Layer 9 of a small transformer language model trained on English Wikipedia (14 layers, counted from 0, width 96).
A neuron's activation on a vector x is ReLU(gate . x) times (in . x), where the dot is the dot product.

Input weights of the MLP neurons that the questions are about. A number n stands for n times 0.0033.
n3 gate: -12 2 -29 -37 -4 -20 -28 -13 23 -37 -16 24 10 45 -2 -16 -19 34 -3 -10 -57 14 30 22 -25 20 15 49 -15 6 -38 -25 -12 -26 4 24 32 -1 -2 -34 -23 42 17 17 7 -6 3 21 -24 16 14 8 3 -46 -68 -29 6 -13 -10 -2 -45 1 -43 54 -12 20 11 -10 45 -37 -14 -15 16 -15 -9 32 -18 -9 -85 -2 -11 8 -45 0 18 -34 21 25 -36 -44 11 15 54 -25 -58 13
n17 gate: 1 -46 1 -6 26 -52 42 8 -19 -43 15 -9 40 14 25 -6 34 25 -1 -19 29 33 5 29 -27 -35 17 -14 8 -13 -7 37 -5 11 38 -2 45 3 34 -22 -8 -26 -3 27 9 -18 5 -29 10 -10 34 -56 -22 52 40 -23 -12 42 -1 37 51 12 -25 -4 -8 -9 32 5 0 -13 30 8 -12 47 12 9 19 46 32 16 27 61 19 8 -25 -15 43 6 -11 -30 26 12 12 -11 -63 8
n60 gate: 34 13 15 41 -23 28 10 -33 25 2 -23 -24 2 12 -17 -15 -3 20 24 26 15 26 -36 -41 -3 -1 -36 -3 -34 59 -8 28 36 -29 5 -12 -9 3 10 14 15 -13 -15 1 -7 -13 24 18 -27 -30 31 -4 -6 -21 -1 -24 -59 -32 -4 -10 -18 28 -1 5 -33 35 15 -53 18 4 -2 -22 -11 13 41 26 -25 -45 32 -26 25 20 22 34 -3 15 15 -11 28 26 -30 13 24 -60 -40 -5
n61 gate: -54 92 23 -3 1 -2 -25 -9 7 -30 -4 -3 4 36 -4 30 23 -16 9 -2 5 19 48 38 15 4 18 19 12 -36 13 7 18 -1 -37 8 7 -48 -7 -21 6 -5 -6 36 -16 22 -15 -60 -8 -38 -64 -4 0 22 13 -6 24 21 43 19 21 -23 -17 -28 2 -15 -12 23 36 -25 -32 -22 -6 42 9 22 -13 -30 0 28 -21 -22 6 -41 -27 15 16 37 -2 -7 -19 0 -23 -10 58 20
n65 gate: 40 -13 -19 38 15 20 -44 -23 -4 6 -21 3 30 1 44 -32 -15 36 19 -26 -3 -29 9 29 0 -16 29 -6 -17 -54 -46 -25 20 18 34 16 -1 -19 -8 -24 5 36 4 -41 21 26 -10 -28 8 17 1 41 30 -11 -13 -33 11 -8 46 14 -4 10 -25 -28 31 -38 13 12 21 11 -43 8 36 -20 -38 -6 -20 21 22 5 -28 -19 -20 66 20 8 12 -59 7 43 -25 -8 -35 20 14 20
n87 gate: -6 26 25 6 14 -11 -14 12 -18 -11 48 25 4 40 -34 -27 -27 -44 33 -15 29 34 6 -13 2 -3 44 -7 34 41 24 -29 21 23 -27 23 -29 7 0 -8 -4 37 23 9 19 15 9 -17 -20 -10 27 -13 -1 -3 -23 -43 14 18 10 -19 0 -17 12 41 -4 18 -22 -45 -16 10 20 19 -23 -14 -17 21 4 -3 51 -15 -26 30 48 -8 2 19 43 37 -18 -13 29 1 -24 10 25 -15
n88 gate: 42 -20 20 8 -18 10 -17 -30 -8 -3 23 -25 8 26 11 -25 -47 11 -6 -26 -20 -22 -5 16 47 25 15 54 67 -9 4 -11 36 18 -44 36 -32 38 16 41 28 -27 25 70 31 10 -40 42 38 -5 -16 -43 7 -20 0 -45 22 -1 -22 -17 25 65 15 1 -6 -23 3 13 -35 -9 -12 -16 -40 -3 -23 0 -14 -7 -5 5 -14 13 -15 39 -1 -20 33 6 -42 7 54 8 59 -18 -27 19
n94 gate: 5 -23 -15 2 3 -7 -16 -8 26 12 5 13 4 -35 38 -16 -7 51 1 -16 -11 29 7 -4 -38 -17 10 -2 13 -65 -15 4 39 -12 20 -21 3 -46 -4 -7 3 -5 19 -8 56 -17 -5 -25 28 22 -36 1 19 -12 -13 -31 -22 -51 -35 -5 2 47 38 36 -44 22 37 78 -5 40 -12 -12 -25 13 -7 -27 -5 -34 -20 49 -30 -10 -17 -32 -20 -59 62 18 -44 -55 15 14 3 0 -2 -47
n99 gate: -28 20 15 -10 18 3 -9 72 37 -25 -38 -3 -23 -11 7 -37 -14 9 19 21 -36 18 28 37 -30 -6 10 21 -23 -4 18 -18 -48 12 -14 16 67 12 37 13 -1 -13 -5 -43 -15 -17 9 14 -8 24 -10 15 44 22 0 9 29 -16 21 -29 30 29 27 1 -28 -12 -25 6 -20 3 17 50 5 12 -7 11 25 -1 -32 -1 -18 25 -28 -15 18 -5 28 -8 6 -29 -42 -53 -12 40 11 -11
n140 gate: -77 -2 -8 30 -19 -9 -13 16 -1 -1 -12 -8 -18 -5 17 22 14 41 -26 -33 -32 18 -22 -10 -29 -15 46 28 30 16 35 -37 21 10 -70 -59 16 2 -14 -31 -89 -19 31 33 5 29 13 22 36 38 25 -12 -22 34 26 -26 20 16 -23 -6 21 26 -30 -12 -7 -44 -5 4 5 30 55 6 -20 11 -58 -13 27 8 19 -15 23 21 -24 6 17 -5 -38 -5 32 -2 14 31 -15 36 4 20
n150 gate: 8 -19 -14 -44 19 -8 -12 5 6 -34 -9 -13 -28 -20 -1 -14 -16 46 50 -7 24 31 72 31 6 2 22 21 7 2 33 -62 20 -16 18 -23 29 -14 22 6 -34 -13 -3 67 1 -10 13 -38 -26 23 -8 -26 4 26 -45 -14 4 22 39 11 -1 -14 -33 -38 7 7 -37 16 -9 5 -13 33 21 69 39 4 -41 0 -65 -1 9 16 17 29 4 -27 -30 -46 7 -17 29 -16 -27 46 -20 -1
n156 gate: 1 -32 -37 13 -36 -22 -12 2 4 -7 -18 -18 5 31 47 -35 12 -13 12 -49 -22 -55 -19 -28 32 8 -4 -22 -16 5 -48 10 -5 -2 -15 24 20 -59 46 -48 -2 5 7 31 28 8 -24 9 6 -3 -33 57 10 -52 5 -42 -12 20 20 -11 -8 19 -49 -31 -9 -40 -54 -10 34 -52 12 -6 -6 30 14 -8 12 24 -38 8 -1 -57 -30 -14 -52 34 -15 -3 -11 -3 -55 -40 4 22 22 -30
n162 gate: 24 1 -9 16 46 9 -12 -24 17 5 -29 -12 27 9 19 4 24 -19 -16 -14 26 6 5 20 -12 -42 -11 -13 7 11 -5 11 -32 -47 -41 -27 11 14 14 -21 -50 -5 11 -9 56 3 -73 18 -8 -19 1 31 10 -4 5 -30 12 54 47 18 57 -14 -21 -26 7 -9 37 34 -7 -54 -25 25 -24 -7 -9 -11 16 11 -24 -9 29 -24 -49 -16 9 -17 -42 -21 -48 24 30 -24 -67 -13 -12 24
n214 gate: -8 5 4 43 -11 -27 26 -21 -7 -4 -6 -1 22 46 29 -3 -12 -23 17 -45 -33 -19 -12 58 16 -46 66 -3 12 -15 12 16 -22 -27 -12 -26 -25 -4 -3 -8 19 11 30 37 -10 29 -26 -1 47 -31 10 -23 -25 -14 15 -6 -22 -19 -3 3 -37 8 38 33 -27 -5 50 -23 -17 -14 20 52 -4 33 64 40 -8 28 3 -2 28 -14 6 -29 -11 2 6 -44 -2 22 74 12 -13 0 11 28
n237 gate: 9 5 7 14 45 -3 1 -3 -17 -2 15 -30 -13 13 9 5 -17 -28 7 -12 -25 14 33 -11 -7 -30 11 52 -6 58 3 10 -27 -44 -19 9 13 15 22 -36 -19 -22 38 57 -40 -15 -25 2 70 30 38 -4 26 -5 -47 -25 0 31 -18 34 -12 16 -41 55 -12 27 -23 -4 -6 5 29 12 -1 8 -23 -21 -19 -7 -6 -32 7 31 11 6 24 56 7 65 6 -17 0 13 10 11 20 -4
n3 in: -14 15 20 33 12 24 30 -18 14 24 -42 -11 15 -20 1 25 -37 9 -2 -26 -15 -3 -27 -31 6 1 -2 -19 -32 -23 69 -16 -4 26 27 17 -50 17 6 24 21 27 51 -11 0 1 -42 -49 15 -7 -41 -34 -2 21 8 -21 -9 -22 -11 35 1 28 2 78 9 20 -9 -35 -29 31 12 22 12 -4 -9 -47 35 15 36 -29 13 -64 -34 -38 -19 1 -15 -44 -4 31 19 -19 22 9 28 -60
n17 in: 1 -69 -11 31 -24 8 5 56 -47 -9 -5 10 -31 7 -9 -8 -2 18 26 1 -19 -13 39 -59 -26 -40 15 -1 -21 -13 -11 4 -11 -4 -14 -33 -29 -41 -34 -9 46 -9 4 -8 31 53 5 -31 -12 43 22 13 -19 -21 -40 11 33 -21 -10 -30 -22 -12 52 27 -6 -3 9 2 39 51 -29 0 14 -21 -3 36 2 11 20 15 -6 -40 18 -4 -13 -51 -51 20 25 -32 -23 20 -42 -4 26 -28
n60 in: -16 -12 -22 -39 -51 4 -14 40 -23 -20 -10 -2 -3 8 -16 27 -24 6 5 -2 -37 30 -7 14 22 29 -11 -35 -14 -1 -19 -11 -4 8 23 22 28 -23 20 -6 -8 9 -19 -11 10 10 -17 -6 -16 19 -1 13 7 -15 2 -30 45 41 -17 -2 -59 45 -16 48 -9 -17 -20 2 -61 -7 21 -15 -8 38 35 -36 -11 -44 35 4 -24 -41 -4 15 -10 10 6 13 -34 28 -22 -34 28 21 -25 19
n61 in: -42 -2 -12 15 67 -9 -59 21 -9 30 -39 49 33 -30 -13 -18 -12 1 19 20 -41 -43 -32 52 -16 -13 -26 13 6 -52 -1 -26 28 12 3 -21 37 38 -10 -11 -15 -6 3 13 29 -15 16 18 -24 13 -47 -38 -4 -15 -3 21 -18 21 -10 6 1 -11 -14 17 10 -32 -49 81 -3 -1 -5 27 36 19 0 -6 53 8 -38 20 11 9 36 22 34 54 35 -41 -11 30 -3 17 3 -11 -9 -46
n65 in: 12 20 11 25 67 10 -3 29 -17 9 29 53 10 -11 4 0 7 38 30 10 -34 16 40 33 5 30 -1 -5 -4 -12 -20 3 -18 36 -27 25 -36 19 -42 23 12 -44 -35 -22 -2 -11 -12 -26 8 -12 -11 75 26 -5 8 2 6 -20 29 0 10 54 -17 -11 4 0 51 7 -11 -1 -6 69 22 9 38 -9 22 0 -44 -22 -1 24 -18 47 -7 26 26 -16 -9 31 10 33 8 17 0 33
n87 in: 18 -13 -7 44 10 22 -15 29 39 -46 54 11 -23 26 -23 -9 -11 4 13 24 25 -12 9 26 11 -30 34 -10 19 1 -19 18 13 -39 -20 -36 -30 25 11 -8 8 25 -12 2 20 -38 -20 -20 -21 18 -33 -24 32 16 -17 13 29 -13 6 -6 20 -5 -33 8 -1 -14 -18 5 -27 15 -1 -5 -17 -5 -1 2 26 -35 48 -30 5 45 26 -72 15 -13 4 45 47 -13 -30 -17 -14 24 30 -18
n88 in: -12 -32 8 19 -8 2 18 -13 -67 4 5 8 43 19 18 28 -39 -19 -20 0 -17 -29 42 21 13 41 10 -42 -27 42 -36 47 21 31 6 -19 -19 -22 -6 38 -47 -28 32 12 14 -16 -9 3 11 28 -38 -13 24 31 23 44 -29 47 11 13 54 -2 -26 -45 5 13 72 2 -2 -2 30 -33 -9 6 -27 27 -20 15 19 58 -21 -8 22 3 64 -8 2 16 -11 19 9 7 41 13 2 -2
n94 in: -36 -9 14 40 -49 42 20 -11 -39 10 -8 26 -46 83 60 13 -37 -57 35 -15 46 9 56 15 -27 -21 6 -3 -34 -14 -20 -15 -1 37 -2 50 24 21 -17 -50 24 -21 32 43 -58 -41 24 -27 -43 -41 -26 9 23 13 -15 -1 30 -21 -4 39 11 58 -42 -20 41 29 -2 7 0 -8 5 -27 -38 19 -52 20 -4 16 5 21 11 3 -15 25 23 -26 -33 2 -32 -5 -25 -11 -18 21 -20 -19
n99 in: -15 7 1 -16 12 -28 -47 40 -5 -27 2 -1 5 -6 -11 -29 12 25 -4 -26 32 -38 -4 8 12 -32 16 -24 -33 4 44 -8 -11 21 16 -4 30 5 36 11 15 -20 11 76 -17 -42 4 -46 11 -39 9 19 -23 -5 42 -40 66 -23 -8 28 38 33 20 1 -17 26 39 11 -47 -4 -43 23 22 13 -13 -3 27 3 -34 28 16 -8 7 -2 23 10 -26 -13 -35 19 -34 -4 -23 -27 25 36
n140 in: -13 -25 -94 46 -28 -19 11 1 -36 13 44 31 30 44 -11 16 -5 -33 -38 2 -3 -53 -19 -21 18 5 35 59 -36 -86 44 -3 -8 -44 -80 -11 1 -1 -62 -3 -19 17 30 11 -41 49 -12 33 12 60 -21 -6 -11 -20 -6 -65 27 37 -8 -13 -26 -37 -10 -10 47 -34 -31 -39 5 2 64 -32 39 27 16 -20 -18 -8 -16 17 45 -18 -9 23 -18 18 38 41 52 2 7 25 1 -15 -1 3
n150 in: -2 20 38 25 -8 9 -20 -10 36 5 -7 -41 -4 37 -7 10 -20 -14 18 -8 -10 3 15 14 70 35 5 32 34 -10 -10 -22 6 44 -3 0 -4 1 -16 -16 50 18 -17 -30 -7 19 33 0 28 17 -53 14 52 10 10 31 27 -48 25 12 25 -26 -7 -22 -5 27 23 15 -72 20 39 3 27 -6 -15 17 47 -10 28 4 24 -12 33 -18 -15 -30 -38 49 25 -13 21 -80 41 20 25 -12
n156 in: 23 37 24 39 -27 6 34 -8 -54 -23 -33 -13 30 29 -4 -14 7 -11 69 -17 17 16 32 -7 -39 -5 32 -23 -12 32 19 -4 20 3 25 15 25 17 -5 2 -27 28 3 -44 -9 19 -4 25 37 13 1 -27 -18 5 -27 -19 -51 -41 13 -34 25 2 19 -21 4 15 -4 21 -37 21 -21 -9 23 8 8 -16 -7 -55 -46 6 50 35 60 -4 -52 -15 45 -21 -60 23 -8 4 17 34 -22 -20
n162 in: 8 8 32 1 55 -13 -33 9 1 45 44 6 -8 50 -9 -8 13 6 -13 -15 -2 -40 3 9 -17 45 0 -20 9 -8 -51 3 -50 15 22 18 -30 -3 62 -62 23 54 16 -3 26 28 -17 32 12 12 76 -18 -31 27 -19 6 -30 25 33 -48 13 0 16 2 -19 -27 -26 -23 60 1 -5 16 6 42 2 26 -20 -88 -3 -58 -13 -20 -36 7 -8 20 6 23 -48 15 8 11 8 -1 -7 26
n214 in: 33 -32 -12 -24 27 -53 32 -1 2 -6 24 18 -21 18 -7 -18 -7 1 24 -43 35 -4 -5 8 -21 8 -50 -5 42 -8 31 9 16 -37 8 43 -19 -40 13 3 -37 21 40 -11 4 -27 -18 34 43 -26 3 -34 1 -2 24 -17 13 28 -35 28 2 -32 -14 11 10 44 -22 1 -19 19 41 12 11 -9 -7 -36 -24 -12 9 -33 19 -21 -21 24 -15 39 -34 31 35 -13 42 -60 13 -1 -7 3
n237 in: -38 -24 -5 17 38 -7 11 -11 -35 3 -4 20 -11 -21 -12 -21 15 40 20 26 -19 -22 10 -38 45 -6 20 57 25 28 -27 -17 1 43 12 27 -22 -11 -20 -18 -22 -6 -14 9 -19 -14 -15 15 12 20 -13 -6 2 32 -21 -21 -14 28 2 -28 39 -18 -29 36 -4 23 11 -23 73 46 48 -38 -6 -14 35 0 23 0 22 26 3 49 -72 22 -18 -9 11 12 2 21 4 13 -19 -9 15 20

Each question shows a token from some text and the vector x that enters the MLP there. A number n stands for n times 0.038.

" lif": -41 -16 -21 -15 -24 29 -12 41 -29 -26 27 -24 15 -8 -48 14 13 1 22 31 0 3 17 9 20 -45 10 -44 -27 -19 -18 43 -5 -17 3 0 -22 6 -1 45 26 19 -6 7 -6 -18 8 -1 20 -5 15 -45 -19 22 23 5 15 -35 4 8 24 24 11 12 -2 25 -16 -33 32 -3 4 23 -10 31 18 22 14 32 6 0 37 -12 -41 -25 17 -9 -16 -20 19 -6 -41 -8 -38 11 -18 18
The two highest activations, in order: n17, n99

"ing": 0 16 21 1 -19 25 -5 17 -30 24 -7 2 13 -2 -17 5 16 16 -8 49 -12 -18 51 -22 23 19 24 11 5 -28 6 14 34 -3 -32 4 -16 22 -34 36 -1 7 14 -5 -63 -5 31 0 48 18 37 -43 3 11 13 15 -29 -9 -12 8 11 17 -1 3 -8 -10 -11 12 9 -13 61 -6 -1 -4 -23 -2 -14 7 -29 -37 11 -9 3 40 22 18 -8 -12 -8 -23 -12 -1 26 23 22 -16
The two highest activations, in order: n140, n88

" th": 11 -9 -6 -11 25 27 5 -1 -10 12 -1 0 19 4 11 10 44 -16 13 -35 -23 -22 1 5 17 -29 16 -23 14 -21 -8 32 5 48 -11 3 -9 -2 -9 -14 7 -13 -17 49 -5 -35 -42 20 0 6 -16 -12 -32 16 25 -24 -17 -28 23 -8 67 14 6 41 -14 15 -13 2 6 -42 6 11 7 -24 -60 -42 2 -16 14 -43 -9 -13 -15 -9 -4 16 -29 19 -5 9 0 -14 -39 3 11 48
Which of these neurons fires most? n162

" proposed": 31 -14 -41 -2 -13 5 -9 22 -28 20 7 -16 -9 7 -23 -17 0 5 9 42 -20 -7 13 -15 2 10 -8 -24 4 24 7 24 -10 20 12 21 -10 -13 -20 -5 -1 19 23 -9 -39 45 -5 7 46 -8 3 -26 19 15 26 28 -21 -6 20 -7 18 -17 7 10 -41 5 -17 34 5 -14 80 29 -6 -16 17 -22 6 6 -23 19 14 -27 32 31 44 -4 -21 -21 -36 -20 9 -20 5 7 -3 -34
Which of these neurons fires most? n214

"es": 29 6 20 8 13 26 -10 -4 -29 -28 -23 -12 -9 -6 -22 32 13 14 11 18 2 -2 42 2 28 16 7 -4 -16 32 40 28 11 10 -25 -22 -5 6 -22 -6 -8 5 -12 -22 -10 -31 7 -20 36 29 9 -17 -27 -4 -16 17 -20 1 13 34 6 -29 2 28 -18 10 -54 -25 -62 0 54 -7 3 -11 -6 -9 12 22 -12 -46 -39 -7 16 25 13 -1 18 -8 -25 -10 -55 12 10 19 -13 -41
The three highest activations, in order: n87, n150, n60

" 2011": 24 5 -19 -13 -21 19 -12 -5 23 -4 -7 11 -2 10 -31 -8 30 4 63 41 14 -16 26 6 11 4 -9 -22 -13 0 -21 29 18 7 -22 33 -30 -18 -18 -11 4 32 9 -23 -25 -9 9 3 23 -16 28 -63 7 12 20 17 8 15 -10 -8 -10 -12 12 -10 -34 -17 -37 19 -1 3 44 -9 -4 -21 1 -5 41 0 -31 54 5 -21 34 -9 13 11 -28 -8 -43 21 29 -20 -45 0 16 -11
The three highest activations, in order: n61, n87, n156

" the": 20 -1 -19 -3 -14 2 -48 26 -10 5 -8 8 12 19 12 -5 32 3 13 22 23 -14 15 3 -1 -4 14 -7 -2 6 -8 26 8 4 -10 8 -14 -44 11 1 -10 3 13 -1 -78 6 -1 22 25 19 16 -20 15 2 40 14 -59 -14 5 -1 30 -9 -3 22 -3 7 2 19 5 6 47 1 10 -14 -15 -9 43 6 -34 -13 -7 7 50 -6 9 2 10 -45 -34 -6 -27 10 -10 -2 -12 14
The three highest activations, in order: n156, n99, n237

" 1": 43 -17 -19 -28 15 0 22 -28 -16 1 9 6 -3 -11 -40 11 41 19 7 36 -9 -3 14 31 9 13 1 -22 17 26 12 39 -6 -3 -23 -8 -30 -9 1 21 26 12 -24 -51 3 -3 17 -12 -17 15 -1 -31 13 -18 -2 16 11 -42 69 4 35 9 -41 18 6 -4 3 14 9 -21 -1 -27 -33 -7 27 -17 8 -15 29 -16 -11 -40 -2 -11 -10 -15 -5 -54 -9 21 -35 -17 2 37 -11 -3
The three highest activations, in order: n65, n60, n162

"'": 24 2 -10 5 0 3 -4 15 33 13 3 -9 -16 -21 -6 24 -15 21 11 6 -15 8 41 38 7 24 24 18 17 -42 30 -4 9 17 -26 2 -15 -11 -17 -1 1 3 -53 -14 -24 15 14 -4 -36 42 29 -32 2 -1 31 -25 -20 -8 14 -11 17 30 0 36 -13 14 -25 5 -22 -26 51 -10 -4 -32 44 -7 7 -22 -23 4 -1 -14 52 17 12 32 -7 -11 -6 28 4 -4 -33 28 44 -14
Which of these neurons fires most? n150

"\n": -14 -2 30 17 -15 10 -16 4 24 -36 9 -11 -9 8 23 -25 4 14 -3 5 14 7 -13 -8 7 17 -2 5 23 0 -24 33 66 -14 -21 4 25 -35 -19 20 -7 1 29 -4 -76 -26 12 31 -10 23 -1 -32 2 28 -1 3 -50 0 6 21 -4 -4 -29 45 2 -14 16 5 -5 -11 -14 0 9 -8 0 -15 -13 20 -17 -5 26 -5 -5 -21 30 -1 -6 10 -36 -12 -17 -12 -6 16 -3 13
The three highest activations, in order: n94, n237, n88

"rig": 24 -3 5 -15 -6 -12 -27 11 8 -1 46 28 -19 -2 -10 42 15 -10 -11 21 -9 24 -31 31 21 -22 27 -37 -21 -40 -29 4 -39 9 -27 25 -14 21 18 -14 12 -4 -13 16 -13 -29 -7 16 -20 34 6 -19 -21 -13 -6 -7 14 16 19 40 -1 -8 2 60 -26 23 -7 40 -15 -7 -13 -19 -5 -15 -26 9 5 -8 7 -14 12 9 -41 -7 -27 -3 26 -57 0 8 27 -3 -20 -25 6 1
The two highest activations, in order: n162, n3

" Mil": -17 -9 0 -36 -38 -14 -5 26 -8 -22 5 -14 2 -12 -19 -9 -17 17 -9 70 18 -25 -30 -23 -7 -39 6 -15 -42 -22 -22 -16 -21 31 -24 45 8 14 10 0 -17 57 30 -7 -2 -20 -11 15 -41 4 35 -22 -22 -27 19 30 -34 -6 1 10 -9 -22 -16 1 -20 28 2 16 16 -13 -1 -16 -2 -5 10 -13 21 6 -10 -18 8 -2 -37 -15 11 -23 19 -4 -37 -24 -9 -35 -52 -13 4 -11
Which of these neurons fires most? n99

"-f": 38 -14 -24 -13 25 10 9 12 30 20 5 29 19 -9 5 6 5 20 46 -16 -13 -3 6 34 20 -24 18 -10 -2 -4 -29 38 -35 4 9 21 -22 -16 -27 -2 -8 -1 -24 -4 -35 -46 -8 -9 8 2 45 -21 -3 23 -19 12 -19 -38 8 -6 -13 4 -1 22 -5 19 27 -13 41 -54 3 6 -9 -8 -20 25 14 10 49 21 -11 -23 -7 39 26 4 0 16 6 18 -50 23 -11 32 -27 -1
Which of these neurons fires most? n65

" points": 17 0 6 -11 27 -7 4 -24 5 -60 -28 -1 -19 -4 -8 27 4 4 1 21 -10 22 45 -1 -2 -5 -7 -39 -10 31 17 15 9 0 -28 -24 -1 31 -27 3 49 6 -35 5 -24 3 5 5 6 32 11 -57 -6 11 -1 37 33 -12 15 10 10 -19 -13 -7 7 -10 -41 -34 -18 -18 52 -13 18 -23 1 -31 6 1 37 4 -8 -15 -28 28 0 -6 -9 -21 2 7 -59 -31 4 3 10 -5
The two highest activations, in order: n150, n60

" Bra": 23 3 6 -35 -5 -51 -43 -4 17 -11 14 1 10 -12 -32 -26 9 12 -13 35 -13 16 -12 10 -29 -53 14 -17 -28 -4 -35 -5 -16 21 -23 46 15 -18 2 -18 8 6 27 -30 12 -20 -7 29 -10 4 8 -27 -54 6 41 15 -14 -15 10 2 -8 -23 13 9 -7 24 -42 -29 46 9 -2 -13 3 3 16 0 6 4 9 -21 8 -28 -24 16 -12 4 -11 12 -35 -55 -24 1 -46 -25 -23 -9
Which neuron fires most, and how strongly? n17, at about 0.43

" a": 23 -7 -28 -3 -11 11 -12 63 -12 -13 -16 12 2 26 0 -16 7 -20 -1 8 -10 -16 31 22 -1 16 17 -28 -2 -8 19 10 -14 28 7 15 -28 -25 -19 -12 -23 -13 24 2 -57 7 21 27 37 18 -26 4 20 10 39 13 -38 -19 22 4 14 -6 -8 22 -22 -22 -29 5 -16 -23 19 -8 4 3 19 -31 -3 -5 4 11 -28 10 27 5 39 -2 -4 -29 -37 -17 -64 -17 -20 21 -11 -17
The two highest activations, in order: n156, n99

"-": 9 -10 -13 -15 -23 14 9 28 22 6 8 -11 19 2 23 12 -19 -13 36 -22 -16 -24 66 34 35 -12 -3 -13 -25 -2 -8 -16 -6 31 10 40 -32 5 -3 -24 -26 -2 -2 -23 -44 -8 22 -38 -15 -31 4 1 9 -24 26 -6 -27 -22 19 -1 -44 -43 -8 18 20 16 -20 5 5 -50 7 -1 21 -2 25 2 1 31 5 -13 -12 -23 7 27 6 29 -17 -9 -21 -31 -25 13 -15 51 7 2
Which neuron fires most, and how strongly? n65, at about 1.2

" of": -10 17 19 -1 37 -10 -38 4 -23 17 -27 16 -20 11 30 17 49 -17 -14 33 4 -19 28 -22 -15 23 3 -30 -3 -19 -1 37 33 23 -30 -30 -1 22 26 23 4 6 -13 2 0 -26 38 32 -23 7 9 -15 -24 -31 35 17 -3 1 -3 6 45 -11 -6 52 -13 31 -31 2 -7 -5 41 25 -7 -11 -45 -15 1 17 -22 -15 25 -4 30 -10 -14 8 -27 -1 1 -6 -10 -26 -21 17 0 19
Which neuron fires most, and how strongly? n99, at about 0.38

" at": 20 -28 30 -17 -7 1 -32 14 40 8 -10 28 -7 -3 -13 -28 16 -2 -12 16 11 -9 -9 -26 -4 21 10 -10 3 -19 -2 29 1 3 -26 -25 3 -20 27 9 16 -32 30 -23 -29 -29 28 15 26 9 38 -63 13 6 29 24 -6 -26 23 1 27 17 -6 -1 -39 2 -27 -12 21 -21 28 -11 -10 -30 8 9 -1 12 -50 -3 1 24 14 5 20 -3 -15 -7 -59 22 -52 -19 -20 10 16 12
Which neuron fires most, and how strongly? n99, at about 1.4

" reserv": -1 12 19 -8 13 -29 -30 -7 -27 -6 38 -6 -10 -6 -26 21 -9 20 8 67 -15 -6 -17 4 18 -22 0 -14 4 -26 -21 7 -6 20 27 19 10 4 8 2 28 65 -4 -28 6 -17 -1 16 -27 1 25 -20 6 2 -6 -9 -3 2 29 14 -32 7 -3 7 -32 22 31 -12 -6 -11 65 35 -16 -30 16 -12 -22 7 18 -66 -2 7 -14 -4 20 -13 4 -16 -9 -9 -16 -23 20 -33 -34 35
Which of these neurons fires most? n60

"ash": -17 7 7 -22 40 11 -8 16 2 36 30 -3 -18 -47 15 6 -7 16 12 34 -16 8 6 17 -25 -10 42 -16 -4 0 -4 -17 11 24 12 41 -37 52 -23 45 6 24 10 20 -43 -4 -14 13 18 -40 -12 6 -4 -7 -21 20 15 9 -2 13 4 0 -38 -4 3 40 -18 -11 -6 -24 9 0 23 -28 7 -25 -25 -21 1 0 26 -25 26 19 2 20 -6 1 -19 -17 -15 23 47 -38 -2 -18
Which of these neurons fires most? n3

"\"": 2 -3 41 -8 -1 9 -27 8 -1 -25 -11 7 -33 -39 0 20 -18 13 15 18 -9 -30 52 17 36 27 34 -27 6 22 20 21 35 23 -9 -11 -4 1 -26 30 23 40 -4 -23 -36 -15 7 -22 48 14 11 -26 14 -3 17 -13 -7 -10 36 -7 1 -20 -5 -10 -26 2 -59 4 -13 -2 -3 -14 3 -1 11 12 0 -13 2 -26 0 -25 25 -16 50 15 2 5 -13 -22 -36 -1 0 17 18 -60
Which neuron fires most, and how strongly? n150, at about 1.3

" championship": -1 5 -3 -26 -14 -17 -17 -9 0 13 -26 14 10 -28 -6 20 7 -15 51 25 -10 -17 24 30 7 1 9 -37 0 14 1 46 33 -12 -21 41 -8 -1 -24 -4 17 34 -29 12 -36 5 -13 -16 21 -12 40 -34 -21 -10 16 10 -18 18 25 15 -17 -13 2 9 -9 7 -16 -9 -6 16 61 23 -24 -40 -9 -12 -9 -10 2 -6 -56 -16 12 19 41 -4 -21 7 -34 22 -34 -13 -6 -11 -19 -25
Which neuron fires most, and how strongly? n60, at about 0.22

" to": 36 5 35 -21 -9 -7 -26 7 30 3 -21 20 -5 -18 26 14 40 2 -44 -8 21 -32 18 -35 10 8 2 -31 -24 -23 12 -11 -3 15 -35 -22 3 -12 2 3 25 -15 -1 0 -52 -2 36 35 1 19 -9 -53 9 4 10 1 9 -6 -3 25 25 17 -4 25 -18 -4 -29 -5 0 -73 37 0 -6 -28 -4 -18 1 -17 4 -28 -20 -2 9 11 11 10 -16 -28 -9 -5 -31 -16 8 26 -20 -20
Which of these neurons fires most? n99

"itch": -35 12 -2 -21 -16 30 -21 -28 -11 17 -1 -31 -9 -35 9 35 16 36 -9 39 -16 -17 2 27 20 -8 10 -26 -19 -9 9 17 5 2 -21 7 -40 30 -4 -24 -11 14 -9 32 -22 -21 -28 19 33 17 54 -8 -15 -19 -15 39 -7 0 4 -15 22 -37 -9 16 -11 34 -48 -31 -31 -34 6 12 4 6 -10 6 2 5 8 -12 20 -8 4 0 12 -5 20 -5 -24 -7 -23 32 65 -4 22 -38
The three highest activations, in order: n3, n88, n140

" s": 22 24 10 -47 -8 -14 -18 28 13 11 5 -7 39 -16 22 12 -17 12 -21 -3 -4 -14 12 -22 9 -51 -1 15 -15 -14 21 -14 5 53 10 -5 -24 -36 -18 -7 -27 1 31 -7 -27 -45 1 -11 12 2 -9 -3 -12 10 9 5 -17 -19 27 -7 -14 12 19 44 -3 3 -13 -42 29 -39 21 -4 -11 -20 16 -13 24 27 -10 -23 -27 -19 11 -4 -1 -22 11 -37 0 -68 -46 -4 -19 -1 6 22
Which neuron fires most, and how strongly? n3, at about 0.57

" facilities": 6 -22 14 -13 3 -10 -50 -14 9 -6 7 -5 7 -8 -35 10 -12 28 -22 17 14 19 11 9 10 24 30 3 11 30 7 56 20 5 -31 -23 -27 -5 2 1 16 19 -7 -19 -32 -14 -29 5 15 19 -1 -59 -28 -8 -6 12 -7 -4 0 29 -30 -9 -18 33 -15 -4 8 -28 -24 15 56 4 -4 -7 11 -31 -35 0 1 -20 -37 -9 -25 -15 37 -3 16 -19 -32 -32 -43 -5 26 3 -14 -36
Which of these neurons fires most? n3

" small": 3 0 -24 -39 -8 -6 -13 22 -39 -7 31 -25 -3 -9 -6 -3 2 -26 24 48 -8 -3 35 -14 0 -22 27 22 17 -14 25 7 -3 28 26 15 -34 -11 -7 -1 0 39 -4 30 -39 5 -10 29 28 -13 19 -28 -3 8 58 26 -15 -12 33 -16 27 22 16 14 -22 5 -17 17 -9 -30 55 26 -18 -11 9 -5 5 32 -2 -11 29 -3 9 7 30 -20 -21 -44 -41 -14 -22 -10 5 2 3 -6
Which neuron fires most, and how strongly? n99, at about 0.5